Layer 4 of a small transformer language model trained on English Wikipedia (9 layers, counted from 0, width 64).
A neuron's activation on a vector x is SiLU(gate . x) times (in . x), where the dot is the dot product.
The model reads these tokens: "p" "ro" "v" "es" " sec" "ur" "ity" " pr" "im" "ar" "ily" " by" " us" "ing" " a" " pol" "y" "mer" " sub" "st" "r" "ate" " to" " m" "ake" " up" " the"

The vector x that enters this layer's MLP at each token. A number n stands for (n - 128) times 0.007.
0 "p": 117, 152, 141, 118, 148, 122, 52, 91, 148, 104, 132, 106, 111, 125, 101, 140, 129, 118, 117, 144, 144, 79, 214, 155, 135, 143, 207, 166, 116, 141, 119, 85, 99, 154, 109, 131, 123, 137, 90, 156, 137, 119, 107, 83, 176, 193, 187, 172, 152, 181, 158, 147, 121, 138, 126, 123, 117, 201, 108, 120, 74, 87, 120, 116
1 "ro": 73, 146, 175, 110, 98, 155, 76, 121, 153, 127, 175, 137, 150, 122, 99, 150, 115, 133, 162, 107, 86, 138, 131, 165, 146, 92, 136, 101, 94, 130, 75, 90, 74, 138, 104, 104, 120, 83, 98, 92, 72, 213, 118, 114, 182, 181, 151, 165, 136, 98, 144, 135, 80, 139, 134, 166, 107, 162, 144, 126, 129, 144, 202, 144
2 "v": 66, 113, 178, 124, 113, 124, 80, 170, 153, 119, 124, 148, 125, 132, 63, 161, 149, 127, 100, 163, 142, 141, 174, 130, 161, 154, 151, 99, 79, 136, 90, 165, 74, 109, 72, 145, 125, 101, 89, 156, 158, 110, 53, 103, 155, 174, 177, 138, 192, 117, 85, 147, 150, 88, 119, 149, 97, 157, 33, 158, 134, 115, 114, 150
3 "es": 59, 120, 138, 135, 128, 120, 52, 118, 126, 160, 105, 148, 136, 122, 101, 155, 157, 112, 112, 96, 109, 82, 86, 127, 115, 67, 178, 130, 115, 90, 74, 79, 96, 133, 98, 147, 50, 93, 125, 126, 99, 158, 52, 126, 182, 154, 126, 127, 156, 141, 101, 162, 158, 162, 172, 111, 123, 155, 85, 119, 118, 114, 180, 136
4 " sec": 92, 134, 149, 120, 121, 161, 146, 141, 117, 115, 109, 138, 109, 198, 141, 118, 104, 120, 188, 147, 132, 65, 65, 112, 176, 163, 140, 64, 124, 64, 132, 125, 96, 165, 117, 145, 125, 95, 135, 119, 60, 143, 116, 67, 191, 171, 210, 117, 153, 138, 117, 115, 84, 71, 102, 206, 118, 161, 99, 102, 124, 99, 134, 102
5 "ur": 120, 146, 175, 99, 76, 153, 61, 121, 44, 150, 154, 153, 119, 184, 98, 215, 114, 198, 115, 140, 131, 156, 130, 184, 104, 106, 152, 155, 82, 130, 115, 100, 102, 145, 106, 108, 164, 95, 81, 147, 101, 148, 128, 123, 166, 178, 153, 105, 168, 104, 164, 166, 196, 112, 115, 137, 74, 157, 112, 92, 144, 135, 100, 145
6 "ity": 114, 122, 126, 53, 123, 103, 50, 105, 99, 120, 103, 199, 134, 116, 104, 176, 120, 121, 102, 121, 103, 68, 117, 100, 110, 101, 140, 100, 51, 89, 76, 92, 132, 164, 142, 160, 120, 119, 153, 128, 139, 144, 62, 130, 190, 146, 140, 188, 92, 134, 135, 154, 173, 161, 157, 171, 159, 169, 141, 111, 165, 112, 129, 108
7 " pr": 69, 137, 169, 154, 117, 149, 119, 159, 110, 131, 130, 136, 144, 124, 166, 95, 118, 157, 101, 85, 137, 155, 172, 66, 97, 123, 170, 137, 123, 90, 118, 151, 68, 202, 135, 184, 142, 116, 163, 109, 139, 148, 103, 79, 173, 183, 179, 100, 223, 131, 172, 100, 122, 64, 130, 210, 152, 137, 124, 172, 119, 155, 77, 103
8 "im": 79, 90, 141, 105, 152, 96, 132, 62, 52, 90, 131, 134, 154, 192, 160, 143, 105, 167, 116, 178, 103, 151, 199, 129, 129, 106, 145, 157, 195, 104, 144, 146, 102, 112, 99, 148, 134, 109, 27, 138, 166, 102, 115, 125, 191, 155, 142, 150, 201, 113, 144, 143, 144, 76, 171, 203, 146, 122, 117, 135, 186, 147, 116, 157
9 "ar": 164, 167, 184, 132, 102, 93, 118, 61, 81, 141, 108, 163, 134, 126, 124, 152, 113, 92, 103, 106, 75, 155, 126, 142, 181, 129, 146, 80, 111, 119, 132, 126, 161, 110, 65, 109, 109, 91, 139, 145, 98, 132, 73, 75, 174, 191, 117, 167, 71, 191, 158, 146, 152, 163, 89, 165, 147, 179, 147, 101, 81, 95, 106, 189
10 "ily": 119, 128, 92, 132, 105, 69, 77, 119, 166, 129, 92, 179, 125, 104, 102, 126, 119, 138, 91, 152, 59, 123, 98, 125, 162, 93, 187, 82, 115, 68, 86, 98, 169, 114, 76, 135, 82, 92, 137, 123, 89, 184, 86, 144, 204, 153, 125, 139, 117, 155, 85, 151, 134, 117, 163, 179, 122, 152, 120, 79, 125, 152, 66, 115
11 " by": 103, 131, 142, 168, 111, 131, 43, 193, 96, 137, 142, 199, 128, 155, 162, 174, 139, 163, 143, 109, 72, 120, 100, 96, 150, 100, 120, 86, 133, 23, 88, 166, 150, 143, 125, 143, 148, 57, 141, 146, 95, 153, 89, 133, 187, 121, 103, 123, 145, 138, 109, 163, 162, 115, 159, 147, 103, 118, 129, 122, 132, 96, 124, 137
12 " us": 68, 136, 134, 144, 120, 112, 126, 167, 140, 81, 142, 186, 116, 168, 120, 129, 147, 150, 146, 142, 108, 129, 97, 118, 134, 55, 143, 66, 149, 48, 112, 137, 85, 116, 136, 187, 117, 118, 130, 128, 97, 156, 86, 134, 188, 143, 174, 180, 179, 181, 90, 166, 140, 50, 114, 157, 146, 204, 147, 75, 135, 117, 74, 123
13 "ing": 78, 135, 124, 133, 127, 98, 38, 137, 130, 132, 137, 169, 135, 115, 132, 211, 131, 157, 129, 104, 131, 87, 123, 145, 171, 73, 156, 132, 91, 48, 86, 122, 96, 129, 121, 100, 134, 97, 150, 95, 96, 138, 76, 160, 185, 103, 154, 143, 131, 177, 172, 192, 176, 154, 162, 166, 131, 167, 115, 131, 100, 133, 156, 114
14 " a": 95, 133, 121, 158, 123, 152, 39, 176, 151, 186, 122, 116, 168, 94, 192, 165, 141, 162, 117, 120, 84, 124, 115, 84, 113, 101, 123, 136, 123, 43, 128, 125, 81, 143, 113, 145, 119, 79, 141, 121, 143, 118, 100, 154, 141, 127, 195, 154, 155, 160, 150, 164, 165, 142, 106, 160, 158, 193, 189, 134, 87, 122, 151, 122
15 " pol": 111, 140, 182, 160, 127, 147, 95, 120, 129, 126, 105, 178, 120, 166, 171, 216, 131, 88, 147, 150, 171, 120, 133, 96, 154, 144, 150, 76, 105, 93, 95, 103, 117, 172, 105, 179, 153, 127, 137, 113, 122, 160, 97, 107, 154, 182, 203, 168, 217, 133, 182, 144, 139, 76, 112, 204, 137, 137, 137, 136, 160, 133, 194, 126
16 "y": 142, 173, 100, 122, 118, 95, 89, 127, 126, 94, 88, 137, 124, 125, 134, 104, 194, 136, 90, 140, 50, 121, 158, 162, 127, 158, 122, 115, 128, 90, 118, 135, 68, 130, 116, 140, 117, 70, 101, 165, 134, 121, 109, 204, 162, 205, 139, 127, 111, 73, 179, 157, 138, 158, 186, 142, 96, 173, 112, 76, 146, 101, 119, 101
17 "mer": 161, 129, 209, 113, 27, 108, 86, 98, 152, 174, 108, 167, 127, 144, 140, 177, 171, 112, 112, 134, 83, 105, 123, 138, 143, 81, 163, 72, 102, 114, 101, 101, 164, 141, 133, 152, 174, 76, 130, 170, 133, 138, 124, 113, 194, 160, 159, 163, 133, 97, 157, 178, 124, 156, 84, 125, 137, 190, 116, 167, 165, 85, 139, 166
18 " sub": 123, 116, 147, 103, 92, 124, 108, 168, 103, 116, 116, 163, 108, 175, 128, 123, 173, 124, 152, 116, 139, 131, 127, 60, 208, 69, 120, 112, 180, 28, 167, 53, 134, 157, 152, 182, 122, 91, 132, 103, 112, 182, 110, 122, 162, 153, 164, 111, 141, 147, 114, 178, 135, 86, 129, 132, 99, 173, 147, 97, 105, 120, 88, 107
19 "st": 111, 115, 135, 164, 134, 109, 66, 136, 94, 149, 113, 167, 126, 142, 120, 178, 57, 132, 205, 92, 115, 89, 161, 134, 137, 80, 182, 76, 161, 90, 113, 166, 75, 152, 171, 150, 132, 60, 95, 138, 142, 91, 52, 137, 143, 160, 140, 117, 108, 126, 192, 114, 128, 84, 137, 127, 106, 144, 127, 73, 115, 106, 128, 200
20 "r": 99, 174, 148, 148, 108, 70, 136, 140, 37, 178, 188, 130, 156, 117, 77, 125, 87, 148, 108, 148, 146, 175, 200, 153, 111, 130, 174, 102, 164, 123, 167, 149, 107, 122, 87, 130, 122, 98, 80, 94, 95, 160, 62, 116, 169, 162, 152, 113, 148, 153, 131, 105, 95, 90, 119, 166, 68, 128, 113, 156, 114, 170, 156, 72
21 "ate": 128, 123, 120, 96, 148, 103, 44, 67, 78, 130, 140, 156, 135, 122, 147, 194, 124, 127, 90, 119, 108, 66, 117, 168, 167, 93, 161, 93, 96, 89, 108, 124, 137, 160, 134, 152, 157, 131, 170, 132, 102, 136, 154, 84, 183, 139, 143, 199, 140, 177, 115, 75, 167, 217, 135, 150, 116, 150, 96, 167, 158, 140, 136, 163
22 " to": 121, 155, 71, 147, 102, 119, 80, 163, 137, 134, 135, 167, 149, 174, 122, 146, 122, 143, 167, 93, 52, 162, 144, 190, 160, 118, 156, 102, 106, 7, 71, 163, 137, 152, 81, 143, 148, 91, 102, 119, 112, 182, 125, 147, 187, 121, 148, 147, 119, 169, 128, 126, 160, 105, 169, 142, 118, 122, 163, 100, 110, 127, 167, 150
23 " m": 116, 136, 174, 145, 150, 117, 80, 191, 113, 134, 93, 112, 137, 127, 139, 131, 107, 125, 159, 128, 154, 114, 142, 87, 148, 88, 135, 91, 159, 113, 95, 134, 73, 195, 134, 221, 152, 84, 152, 168, 139, 125, 91, 127, 182, 190, 181, 146, 195, 205, 156, 130, 147, 97, 163, 152, 120, 126, 168, 93, 152, 108, 134, 134
24 "ake": 132, 145, 113, 141, 139, 170, 85, 74, 122, 71, 149, 162, 106, 97, 164, 128, 165, 155, 101, 99, 117, 98, 159, 137, 135, 77, 121, 94, 154, 72, 47, 154, 91, 192, 128, 133, 111, 121, 157, 113, 119, 133, 85, 168, 186, 110, 142, 156, 167, 143, 197, 155, 145, 200, 87, 209, 90, 143, 96, 107, 120, 156, 95, 102
25 " up": 83, 102, 149, 156, 72, 148, 57, 113, 146, 101, 124, 122, 108, 126, 146, 152, 102, 122, 198, 104, 113, 60, 116, 112, 205, 122, 124, 97, 148, 110, 89, 106, 42, 172, 162, 148, 129, 120, 161, 81, 93, 164, 93, 157, 135, 110, 126, 159, 209, 114, 173, 195, 146, 130, 148, 178, 105, 104, 144, 125, 124, 93, 94, 112
26 " the": 122, 113, 121, 161, 116, 103, 12, 140, 151, 155, 140, 149, 155, 134, 171, 140, 109, 160, 133, 150, 72, 144, 116, 99, 107, 89, 84, 151, 138, 60, 160, 118, 107, 118, 128, 167, 138, 60, 115, 130, 153, 111, 86, 144, 149, 132, 148, 146, 153, 171, 159, 147, 129, 141, 109, 195, 175, 133, 163, 141, 82, 103, 119, 106

Each question shows the input weights of one neuron of the MLP. A number n stands for (n - 128) times 0.012.

n165 gate: 138, 127, 126, 135, 153, 118, 107, 145, 102, 124, 182, 133, 152, 140, 118, 88, 176, 76, 123, 104, 206, 102, 134, 138, 110, 100, 127, 111, 123, 149, 138, 145, 153, 60, 130, 167, 168, 107, 118, 222, 131, 131, 134, 111, 91, 128, 91, 96, 124, 88, 111, 88, 105, 160, 107, 176, 100, 152, 76, 90, 95, 126, 178, 107
n165 in: 166, 136, 106, 153, 136, 130, 150, 79, 100, 77, 141, 107, 145, 105, 168, 135, 103, 112, 113, 131, 163, 157, 120, 148, 107, 88, 81, 102, 170, 146, 145, 73, 127, 145, 125, 130, 123, 153, 147, 152, 140, 110, 101, 146, 109, 135, 71, 118, 155, 160, 87, 194, 136, 113, 128, 139, 152, 105, 93, 137, 148, 96, 156, 175
It fires most on token 22 " to"

n29 gate: 67, 178, 122, 107, 124, 123, 79, 101, 141, 144, 140, 101, 124, 131, 145, 121, 142, 133, 107, 151, 157, 126, 86, 143, 104, 154, 154, 140, 96, 126, 154, 157, 111, 117, 149, 97, 155, 129, 104, 191, 181, 97, 95, 149, 143, 144, 111, 109, 97, 124, 151, 177, 98, 155, 122, 85, 123, 38, 149, 118, 128, 165, 154, 136
n29 in: 149, 95, 158, 162, 119, 117, 196, 159, 100, 118, 102, 142, 124, 88, 116, 178, 108, 102, 133, 116, 130, 150, 138, 135, 122, 99, 131, 119, 111, 111, 154, 92, 106, 110, 145, 177, 93, 157, 89, 72, 103, 128, 140, 164, 127, 110, 144, 105, 115, 95, 124, 116, 103, 117, 78, 147, 140, 204, 146, 120, 116, 109, 109, 132
It fires most on token 21 "ate"

n148 gate: 116, 156, 84, 77, 97, 80, 175, 137, 135, 162, 154, 98, 110, 127, 169, 140, 132, 112, 126, 124, 118, 136, 129, 182, 127, 141, 171, 126, 131, 156, 75, 127, 134, 123, 144, 133, 221, 140, 96, 111, 125, 122, 142, 164, 101, 106, 172, 179, 103, 125, 147, 147, 153, 107, 110, 135, 122, 170, 156, 104, 155, 112, 189, 98
n148 in: 120, 95, 144, 122, 103, 97, 154, 154, 67, 112, 122, 126, 117, 98, 175, 90, 180, 99, 170, 107, 124, 136, 160, 98, 168, 123, 131, 71, 88, 116, 130, 148, 76, 109, 145, 137, 130, 109, 165, 69, 153, 105, 142, 122, 133, 107, 113, 151, 164, 107, 101, 163, 88, 127, 138, 96, 116, 95, 154, 116, 104, 46, 130, 87
On which token does it fire most, and how strongly? 10 "ily", at about 0.14

n119 gate: 78, 128, 118, 126, 149, 77, 146, 119, 149, 135, 113, 162, 136, 116, 107, 174, 107, 114, 98, 108, 82, 114, 103, 61, 135, 139, 88, 145, 93, 126, 134, 121, 147, 91, 99, 142, 134, 148, 90, 95, 151, 144, 174, 119, 146, 127, 134, 113, 156, 165, 90, 86, 135, 116, 115, 124, 96, 60, 120, 133, 127, 147, 105, 130
n119 in: 99, 172, 108, 118, 92, 132, 143, 139, 154, 115, 99, 121, 92, 92, 111, 160, 61, 92, 118, 108, 114, 118, 132, 86, 116, 165, 127, 151, 130, 85, 96, 173, 124, 136, 92, 130, 108, 120, 144, 151, 147, 169, 155, 136, 107, 114, 172, 117, 176, 145, 95, 149, 100, 132, 126, 107, 104, 119, 105, 98, 119, 157, 105, 64
It fires most on token 10 "ily"

n131 gate: 170, 120, 137, 109, 122, 165, 127, 139, 106, 176, 179, 95, 110, 128, 108, 75, 112, 94, 135, 168, 157, 92, 152, 116, 147, 120, 184, 145, 121, 81, 106, 111, 140, 141, 155, 117, 141, 121, 148, 127, 136, 146, 138, 77, 120, 100, 176, 148, 133, 76, 130, 107, 160, 167, 102, 151, 160, 87, 80, 112, 126, 134, 72, 104
n131 in: 164, 119, 117, 120, 125, 130, 107, 117, 148, 117, 124, 119, 91, 166, 117, 106, 131, 120, 122, 140, 95, 148, 114, 149, 100, 155, 155, 171, 170, 98, 113, 122, 107, 183, 174, 129, 195, 127, 156, 123, 104, 156, 176, 98, 162, 110, 133, 145, 130, 96, 153, 132, 99, 70, 100, 130, 101, 146, 106, 166, 121, 150, 111, 135
It fires most on token 7 " pr"

n152 gate: 101, 171, 124, 107, 141, 181, 118, 118, 94, 143, 170, 119, 110, 165, 113, 113, 102, 97, 139, 115, 84, 125, 120, 101, 132, 117, 153, 106, 34, 131, 161, 128, 147, 109, 119, 120, 124, 142, 123, 159, 187, 116, 92, 143, 103, 88, 114, 149, 115, 123, 105, 115, 112, 141, 75, 132, 138, 122, 74, 149, 109, 136, 144, 124
n152 in: 165, 148, 136, 124, 182, 103, 157, 167, 117, 90, 108, 129, 144, 82, 175, 127, 90, 103, 140, 101, 141, 116, 134, 161, 145, 79, 116, 152, 100, 151, 118, 136, 132, 111, 93, 160, 137, 144, 116, 145, 94, 103, 181, 139, 189, 155, 163, 101, 148, 126, 74, 149, 93, 147, 131, 141, 121, 151, 169, 135, 129, 151, 149, 120
On which token does it fire most, and how strongly? 25 " up", at about 0.2

n84 gate: 157, 106, 158, 130, 117, 168, 113, 125, 103, 127, 163, 136, 117, 159, 143, 138, 141, 86, 122, 177, 165, 147, 119, 129, 141, 80, 134, 143, 138, 155, 102, 137, 117, 101, 148, 142, 140, 102, 152, 117, 124, 95, 141, 142, 126, 150, 121, 110, 124, 111, 131, 116, 105, 117, 138, 165, 61, 111, 92, 94, 102, 128, 108, 69
n84 in: 107, 142, 135, 105, 175, 163, 111, 137, 124, 142, 159, 111, 168, 120, 118, 144, 124, 78, 143, 132, 132, 110, 206, 133, 113, 105, 148, 102, 93, 132, 129, 143, 146, 99, 135, 110, 66, 85, 87, 120, 108, 117, 145, 165, 89, 125, 136, 116, 92, 102, 129, 161, 97, 151, 103, 147, 156, 141, 112, 146, 118, 119, 153, 133
It fires most on token 20 "r"

n103 gate: 120, 121, 99, 105, 110, 102, 111, 150, 206, 167, 159, 131, 170, 107, 115, 158, 136, 167, 91, 121, 115, 130, 109, 155, 88, 148, 138, 135, 88, 141, 147, 131, 135, 101, 138, 129, 127, 114, 137, 148, 126, 132, 156, 105, 165, 130, 115, 147, 138, 197, 122, 83, 91, 123, 150, 123, 90, 124, 98, 167, 165, 143, 118, 151
n103 in: 136, 105, 119, 115, 127, 169, 146, 96, 91, 90, 116, 103, 139, 136, 134, 91, 82, 119, 172, 127, 113, 108, 151, 104, 190, 80, 143, 154, 155, 118, 94, 128, 117, 106, 61, 152, 151, 97, 181, 148, 128, 94, 71, 105, 82, 130, 88, 95, 104, 136, 114, 142, 122, 122, 163, 118, 134, 106, 155, 190, 125, 122, 80, 136
It fires most on token 15 " pol"

n95 gate: 90, 154, 135, 128, 122, 126, 119, 130, 102, 157, 118, 139, 136, 183, 157, 119, 120, 108, 139, 176, 149, 165, 151, 142, 117, 167, 113, 53, 175, 124, 136, 69, 151, 127, 126, 156, 94, 180, 140, 123, 132, 112, 187, 128, 123, 86, 130, 132, 130, 113, 140, 118, 118, 61, 153, 108, 158, 177, 145, 167, 121, 128, 49, 153
n95 in: 136, 117, 137, 144, 135, 87, 155, 178, 136, 116, 141, 138, 131, 127, 129, 125, 123, 139, 141, 174, 130, 133, 134, 131, 139, 131, 119, 42, 118, 159, 130, 109, 159, 134, 97, 156, 112, 120, 109, 98, 82, 123, 157, 136, 100, 152, 123, 157, 128, 108, 131, 103, 97, 138, 154, 168, 118, 185, 89, 154, 101, 146, 98, 158
It fires most on token 12 " us"

n82 gate: 152, 152, 119, 120, 73, 85, 156, 129, 76, 108, 124, 109, 198, 68, 143, 107, 150, 110, 99, 146, 141, 154, 138, 113, 137, 24, 156, 116, 136, 163, 144, 100, 142, 87, 158, 130, 172, 151, 121, 102, 170, 73, 134, 155, 105, 121, 100, 135, 163, 148, 123, 151, 122, 106, 116, 107, 97, 155, 137, 95, 111, 98, 168, 165
n82 in: 150, 98, 121, 101, 122, 215, 99, 158, 163, 137, 115, 177, 143, 170, 113, 111, 131, 161, 121, 170, 163, 92, 95, 157, 131, 144, 107, 124, 96, 142, 120, 180, 103, 126, 120, 129, 103, 139, 133, 158, 95, 87, 127, 103, 115, 172, 150, 155, 88, 148, 97, 140, 161, 95, 86, 145, 144, 125, 108, 175, 164, 119, 149, 187
It fires most on token 17 "mer"

n129 gate: 105, 155, 141, 160, 158, 55, 144, 135, 94, 132, 127, 80, 164, 150, 149, 130, 143, 144, 118, 155, 110, 118, 71, 133, 136, 125, 122, 124, 126, 177, 117, 81, 197, 125, 134, 68, 138, 85, 169, 161, 96, 112, 140, 87, 112, 104, 132, 123, 176, 159, 167, 78, 155, 118, 104, 151, 70, 84, 139, 146, 120, 130, 192, 136
n129 in: 98, 123, 61, 131, 124, 142, 91, 144, 106, 142, 126, 153, 130, 101, 203, 96, 181, 135, 174, 102, 156, 101, 138, 140, 163, 122, 91, 144, 120, 168, 140, 161, 138, 105, 121, 130, 147, 133, 165, 123, 128, 106, 77, 168, 194, 91, 109, 102, 108, 124, 65, 131, 99, 129, 155, 142, 133, 144, 87, 128, 142, 142, 109, 83
On which token does it fire most, and how strongly? 0 "p", at about 0.16

n121 gate: 60, 131, 132, 148, 95, 167, 160, 110, 134, 169, 144, 132, 130, 76, 133, 115, 103, 104, 156, 125, 108, 128, 146, 132, 93, 94, 136, 132, 161, 148, 139, 161, 141, 71, 167, 156, 133, 153, 54, 112, 102, 74, 168, 121, 169, 142, 84, 85, 95, 140, 115, 93, 143, 118, 124, 150, 165, 67, 109, 138, 108, 139, 142, 142
n121 in: 147, 158, 187, 161, 171, 95, 130, 95, 124, 178, 125, 71, 178, 111, 147, 170, 111, 137, 122, 99, 161, 146, 84, 129, 115, 119, 120, 116, 155, 121, 102, 121, 144, 143, 128, 102, 150, 127, 156, 179, 134, 80, 103, 45, 143, 123, 81, 146, 132, 111, 157, 142, 120, 135, 89, 192, 129, 132, 111, 135, 107, 149, 88, 101
On which token does it fire most, and how strongly? 16 "y", at about 0.28

n37 gate: 196, 125, 70, 116, 116, 147, 126, 194, 128, 126, 98, 159, 151, 88, 106, 104, 107, 161, 140, 190, 178, 167, 147, 164, 114, 175, 133, 170, 123, 116, 130, 93, 162, 175, 147, 97, 93, 83, 122, 146, 143, 79, 123, 130, 153, 163, 134, 154, 119, 102, 138, 166, 106, 90, 147, 142, 139, 177, 136, 106, 124, 157, 77, 135
n37 in: 151, 134, 129, 104, 147, 167, 90, 97, 158, 105, 135, 99, 161, 118, 115, 162, 154, 153, 173, 131, 137, 157, 144, 140, 106, 138, 194, 124, 156, 97, 117, 119, 164, 141, 105, 107, 170, 100, 182, 145, 117, 119, 147, 128, 127, 129, 162, 192, 57, 169, 123, 178, 106, 140, 133, 101, 150, 99, 104, 162, 91, 98, 151, 136
It fires most on token 0 "p"

n125 gate: 123, 159, 129, 143, 105, 112, 129, 166, 114, 135, 77, 159, 135, 126, 128, 164, 126, 139, 134, 140, 75, 145, 110, 115, 157, 126, 141, 91, 144, 177, 148, 126, 111, 153, 177, 64, 133, 95, 126, 114, 136, 105, 123, 133, 156, 120, 141, 162, 94, 149, 136, 110, 92, 151, 112, 106, 154, 116, 162, 112, 157, 197, 96, 163
n125 in: 153, 141, 115, 59, 133, 121, 106, 126, 100, 123, 134, 133, 114, 140, 158, 120, 108, 169, 180, 165, 141, 123, 167, 169, 71, 124, 104, 104, 170, 121, 145, 160, 197, 127, 106, 83, 99, 178, 130, 169, 140, 125, 127, 157, 131, 161, 132, 108, 127, 132, 175, 190, 139, 110, 91, 147, 130, 149, 152, 123, 139, 150, 137, 111
It fires most on token 3 "es"

n124 gate: 104, 105, 171, 139, 103, 131, 118, 120, 135, 150, 131, 160, 156, 154, 127, 112, 169, 93, 98, 95, 117, 142, 103, 108, 145, 126, 142, 86, 92, 144, 159, 100, 138, 126, 87, 166, 100, 146, 133, 110, 192, 127, 190, 99, 98, 104, 121, 97, 142, 129, 189, 141, 118, 130, 161, 149, 113, 155, 126, 147, 195, 155, 109, 110
n124 in: 92, 161, 144, 91, 128, 150, 123, 114, 154, 169, 159, 163, 129, 161, 145, 190, 175, 102, 148, 114, 154, 101, 83, 113, 98, 124, 158, 119, 122, 151, 117, 175, 129, 162, 145, 118, 122, 180, 90, 114, 75, 154, 83, 133, 109, 99, 118, 169, 83, 127, 164, 86, 119, 92, 137, 97, 117, 133, 150, 124, 129, 84, 139, 137
On which token does it fire most, and how strongly? 15 " pol", at about 0.54

n168 gate: 110, 158, 118, 150, 134, 181, 104, 87, 140, 159, 157, 134, 192, 129, 88, 107, 158, 128, 115, 177, 160, 93, 144, 127, 111, 210, 173, 138, 162, 112, 150, 67, 111, 139, 198, 93, 177, 60, 132, 140, 175, 168, 137, 90, 96, 116, 131, 140, 106, 137, 117, 128, 109, 138, 98, 139, 145, 105, 129, 139, 124, 108, 153, 144
n168 in: 137, 122, 191, 116, 137, 157, 98, 129, 202, 117, 124, 128, 147, 85, 100, 128, 159, 162, 104, 141, 96, 137, 131, 143, 69, 179, 123, 140, 121, 130, 105, 123, 130, 178, 104, 176, 159, 137, 142, 156, 114, 89, 125, 153, 117, 137, 158, 85, 126, 126, 111, 105, 121, 148, 156, 124, 88, 124, 82, 111, 110, 156, 145, 168
On which two tokens does it fire most, strongest first? 0 "p", 12 " us"

n33 gate: 139, 178, 123, 180, 86, 119, 163, 122, 102, 148, 125, 172, 151, 125, 194, 168, 176, 90, 163, 147, 112, 132, 168, 79, 168, 95, 113, 155, 122, 176, 79, 113, 97, 117, 149, 123, 141, 122, 130, 162, 121, 79, 163, 96, 108, 118, 83, 113, 122, 99, 143, 101, 149, 112, 119, 137, 115, 128, 170, 67, 108, 98, 73, 66
n33 in: 117, 91, 122, 130, 113, 112, 183, 121, 151, 76, 149, 149, 145, 168, 87, 98, 152, 172, 96, 163, 142, 128, 90, 128, 132, 118, 117, 130, 148, 102, 169, 175, 95, 136, 104, 119, 162, 143, 162, 171, 151, 139, 82, 128, 121, 138, 116, 140, 171, 115, 127, 129, 117, 139, 124, 144, 174, 123, 143, 111, 117, 156, 187, 63
It fires most on token 21 "ate"

n171 gate: 114, 122, 85, 137, 149, 95, 178, 138, 127, 94, 106, 134, 161, 189, 144, 129, 126, 113, 127, 78, 134, 139, 64, 142, 116, 191, 122, 109, 112, 173, 142, 100, 95, 92, 127, 160, 188, 114, 113, 123, 70, 83, 131, 147, 138, 138, 87, 137, 174, 126, 99, 98, 161, 165, 107, 99, 154, 128, 93, 150, 107, 163, 114, 111
n171 in: 140, 148, 117, 158, 89, 148, 85, 169, 98, 144, 110, 170, 204, 128, 119, 146, 179, 97, 156, 97, 169, 129, 112, 113, 118, 77, 116, 132, 128, 90, 157, 168, 123, 135, 167, 115, 147, 161, 122, 173, 86, 117, 109, 132, 116, 146, 143, 98, 121, 122, 120, 101, 75, 127, 118, 147, 139, 148, 134, 81, 150, 110, 106, 147
On which token does it fire most, and how strongly? 0 "p", at about 0.14

n26 gate: 163, 85, 105, 150, 108, 124, 81, 146, 124, 162, 95, 155, 79, 106, 160, 175, 123, 115, 159, 127, 141, 163, 187, 140, 120, 116, 105, 140, 111, 185, 161, 112, 139, 135, 164, 119, 115, 155, 101, 105, 122, 101, 98, 141, 111, 141, 161, 120, 122, 145, 80, 89, 46, 128, 95, 103, 139, 157, 125, 80, 140, 64, 145, 159
n26 in: 122, 144, 143, 150, 166, 119, 120, 133, 104, 114, 149, 113, 120, 123, 133, 122, 124, 97, 129, 127, 138, 191, 134, 138, 156, 138, 189, 139, 161, 123, 167, 84, 111, 126, 121, 165, 75, 156, 125, 89, 140, 170, 151, 166, 107, 140, 70, 145, 95, 122, 181, 189, 114, 133, 173, 82, 132, 101, 153, 155, 130, 162, 112, 130
It fires most on token 4 " sec"

n102 gate: 138, 138, 65, 138, 150, 116, 107, 88, 155, 134, 114, 97, 110, 104, 107, 134, 155, 122, 190, 158, 104, 177, 86, 134, 128, 154, 142, 94, 180, 77, 138, 63, 115, 153, 150, 126, 119, 166, 184, 100, 123, 84, 117, 119, 62, 142, 148, 132, 152, 138, 119, 77, 127, 57, 143, 153, 114, 121, 116, 133, 124, 119, 140, 121
n102 in: 77, 119, 128, 112, 157, 71, 119, 130, 192, 149, 145, 103, 149, 111, 137, 154, 148, 129, 137, 128, 112, 142, 156, 100, 115, 126, 96, 112, 136, 106, 137, 128, 94, 123, 179, 135, 101, 136, 140, 116, 95, 92, 100, 156, 79, 128, 157, 123, 140, 128, 112, 76, 181, 102, 162, 114, 67, 142, 80, 140, 122, 143, 123, 105
On which token does it fire most, and how strongly? 9 "ar", at about 0.36

n76 gate: 119, 143, 152, 195, 127, 186, 140, 117, 88, 192, 120, 177, 151, 92, 101, 123, 81, 129, 91, 163, 136, 170, 116, 55, 178, 153, 101, 154, 92, 133, 131, 154, 123, 109, 133, 76, 161, 141, 123, 147, 167, 103, 121, 177, 147, 142, 136, 137, 130, 139, 104, 109, 99, 129, 133, 160, 133, 136, 121, 123, 111, 135, 159, 94
n76 in: 114, 124, 143, 113, 164, 94, 62, 141, 119, 101, 140, 84, 134, 167, 109, 97, 148, 123, 154, 141, 88, 134, 155, 124, 168, 156, 134, 147, 105, 155, 74, 152, 166, 156, 143, 120, 122, 101, 171, 137, 133, 138, 119, 152, 75, 141, 88, 109, 91, 112, 124, 60, 104, 130, 163, 146, 119, 110, 136, 86, 108, 118, 122, 137
Its three highest activations, in order, are on tokens 12 " us", 17 "mer", 18 " sub"

n156 gate: 131, 159, 71, 136, 85, 146, 107, 136, 115, 100, 119, 72, 111, 117, 94, 68, 128, 141, 154, 143, 141, 180, 102, 121, 149, 152, 141, 95, 144, 116, 118, 123, 130, 107, 112, 132, 197, 184, 179, 130, 168, 102, 92, 152, 114, 156, 112, 186, 134, 95, 147, 125, 105, 115, 138, 113, 155, 132, 132, 193, 157, 135, 140, 156
n156 in: 131, 85, 113, 136, 99, 130, 118, 134, 104, 63, 128, 95, 132, 130, 128, 109, 183, 160, 136, 162, 101, 195, 164, 113, 127, 91, 82, 130, 82, 149, 129, 116, 107, 135, 149, 144, 196, 147, 81, 87, 175, 78, 89, 139, 106, 124, 83, 139, 106, 154, 132, 132, 105, 137, 147, 139, 126, 102, 120, 128, 183, 142, 149, 152
Its three highest activations, in order, are on tokens 4 " sec", 3 "es", 10 "ily"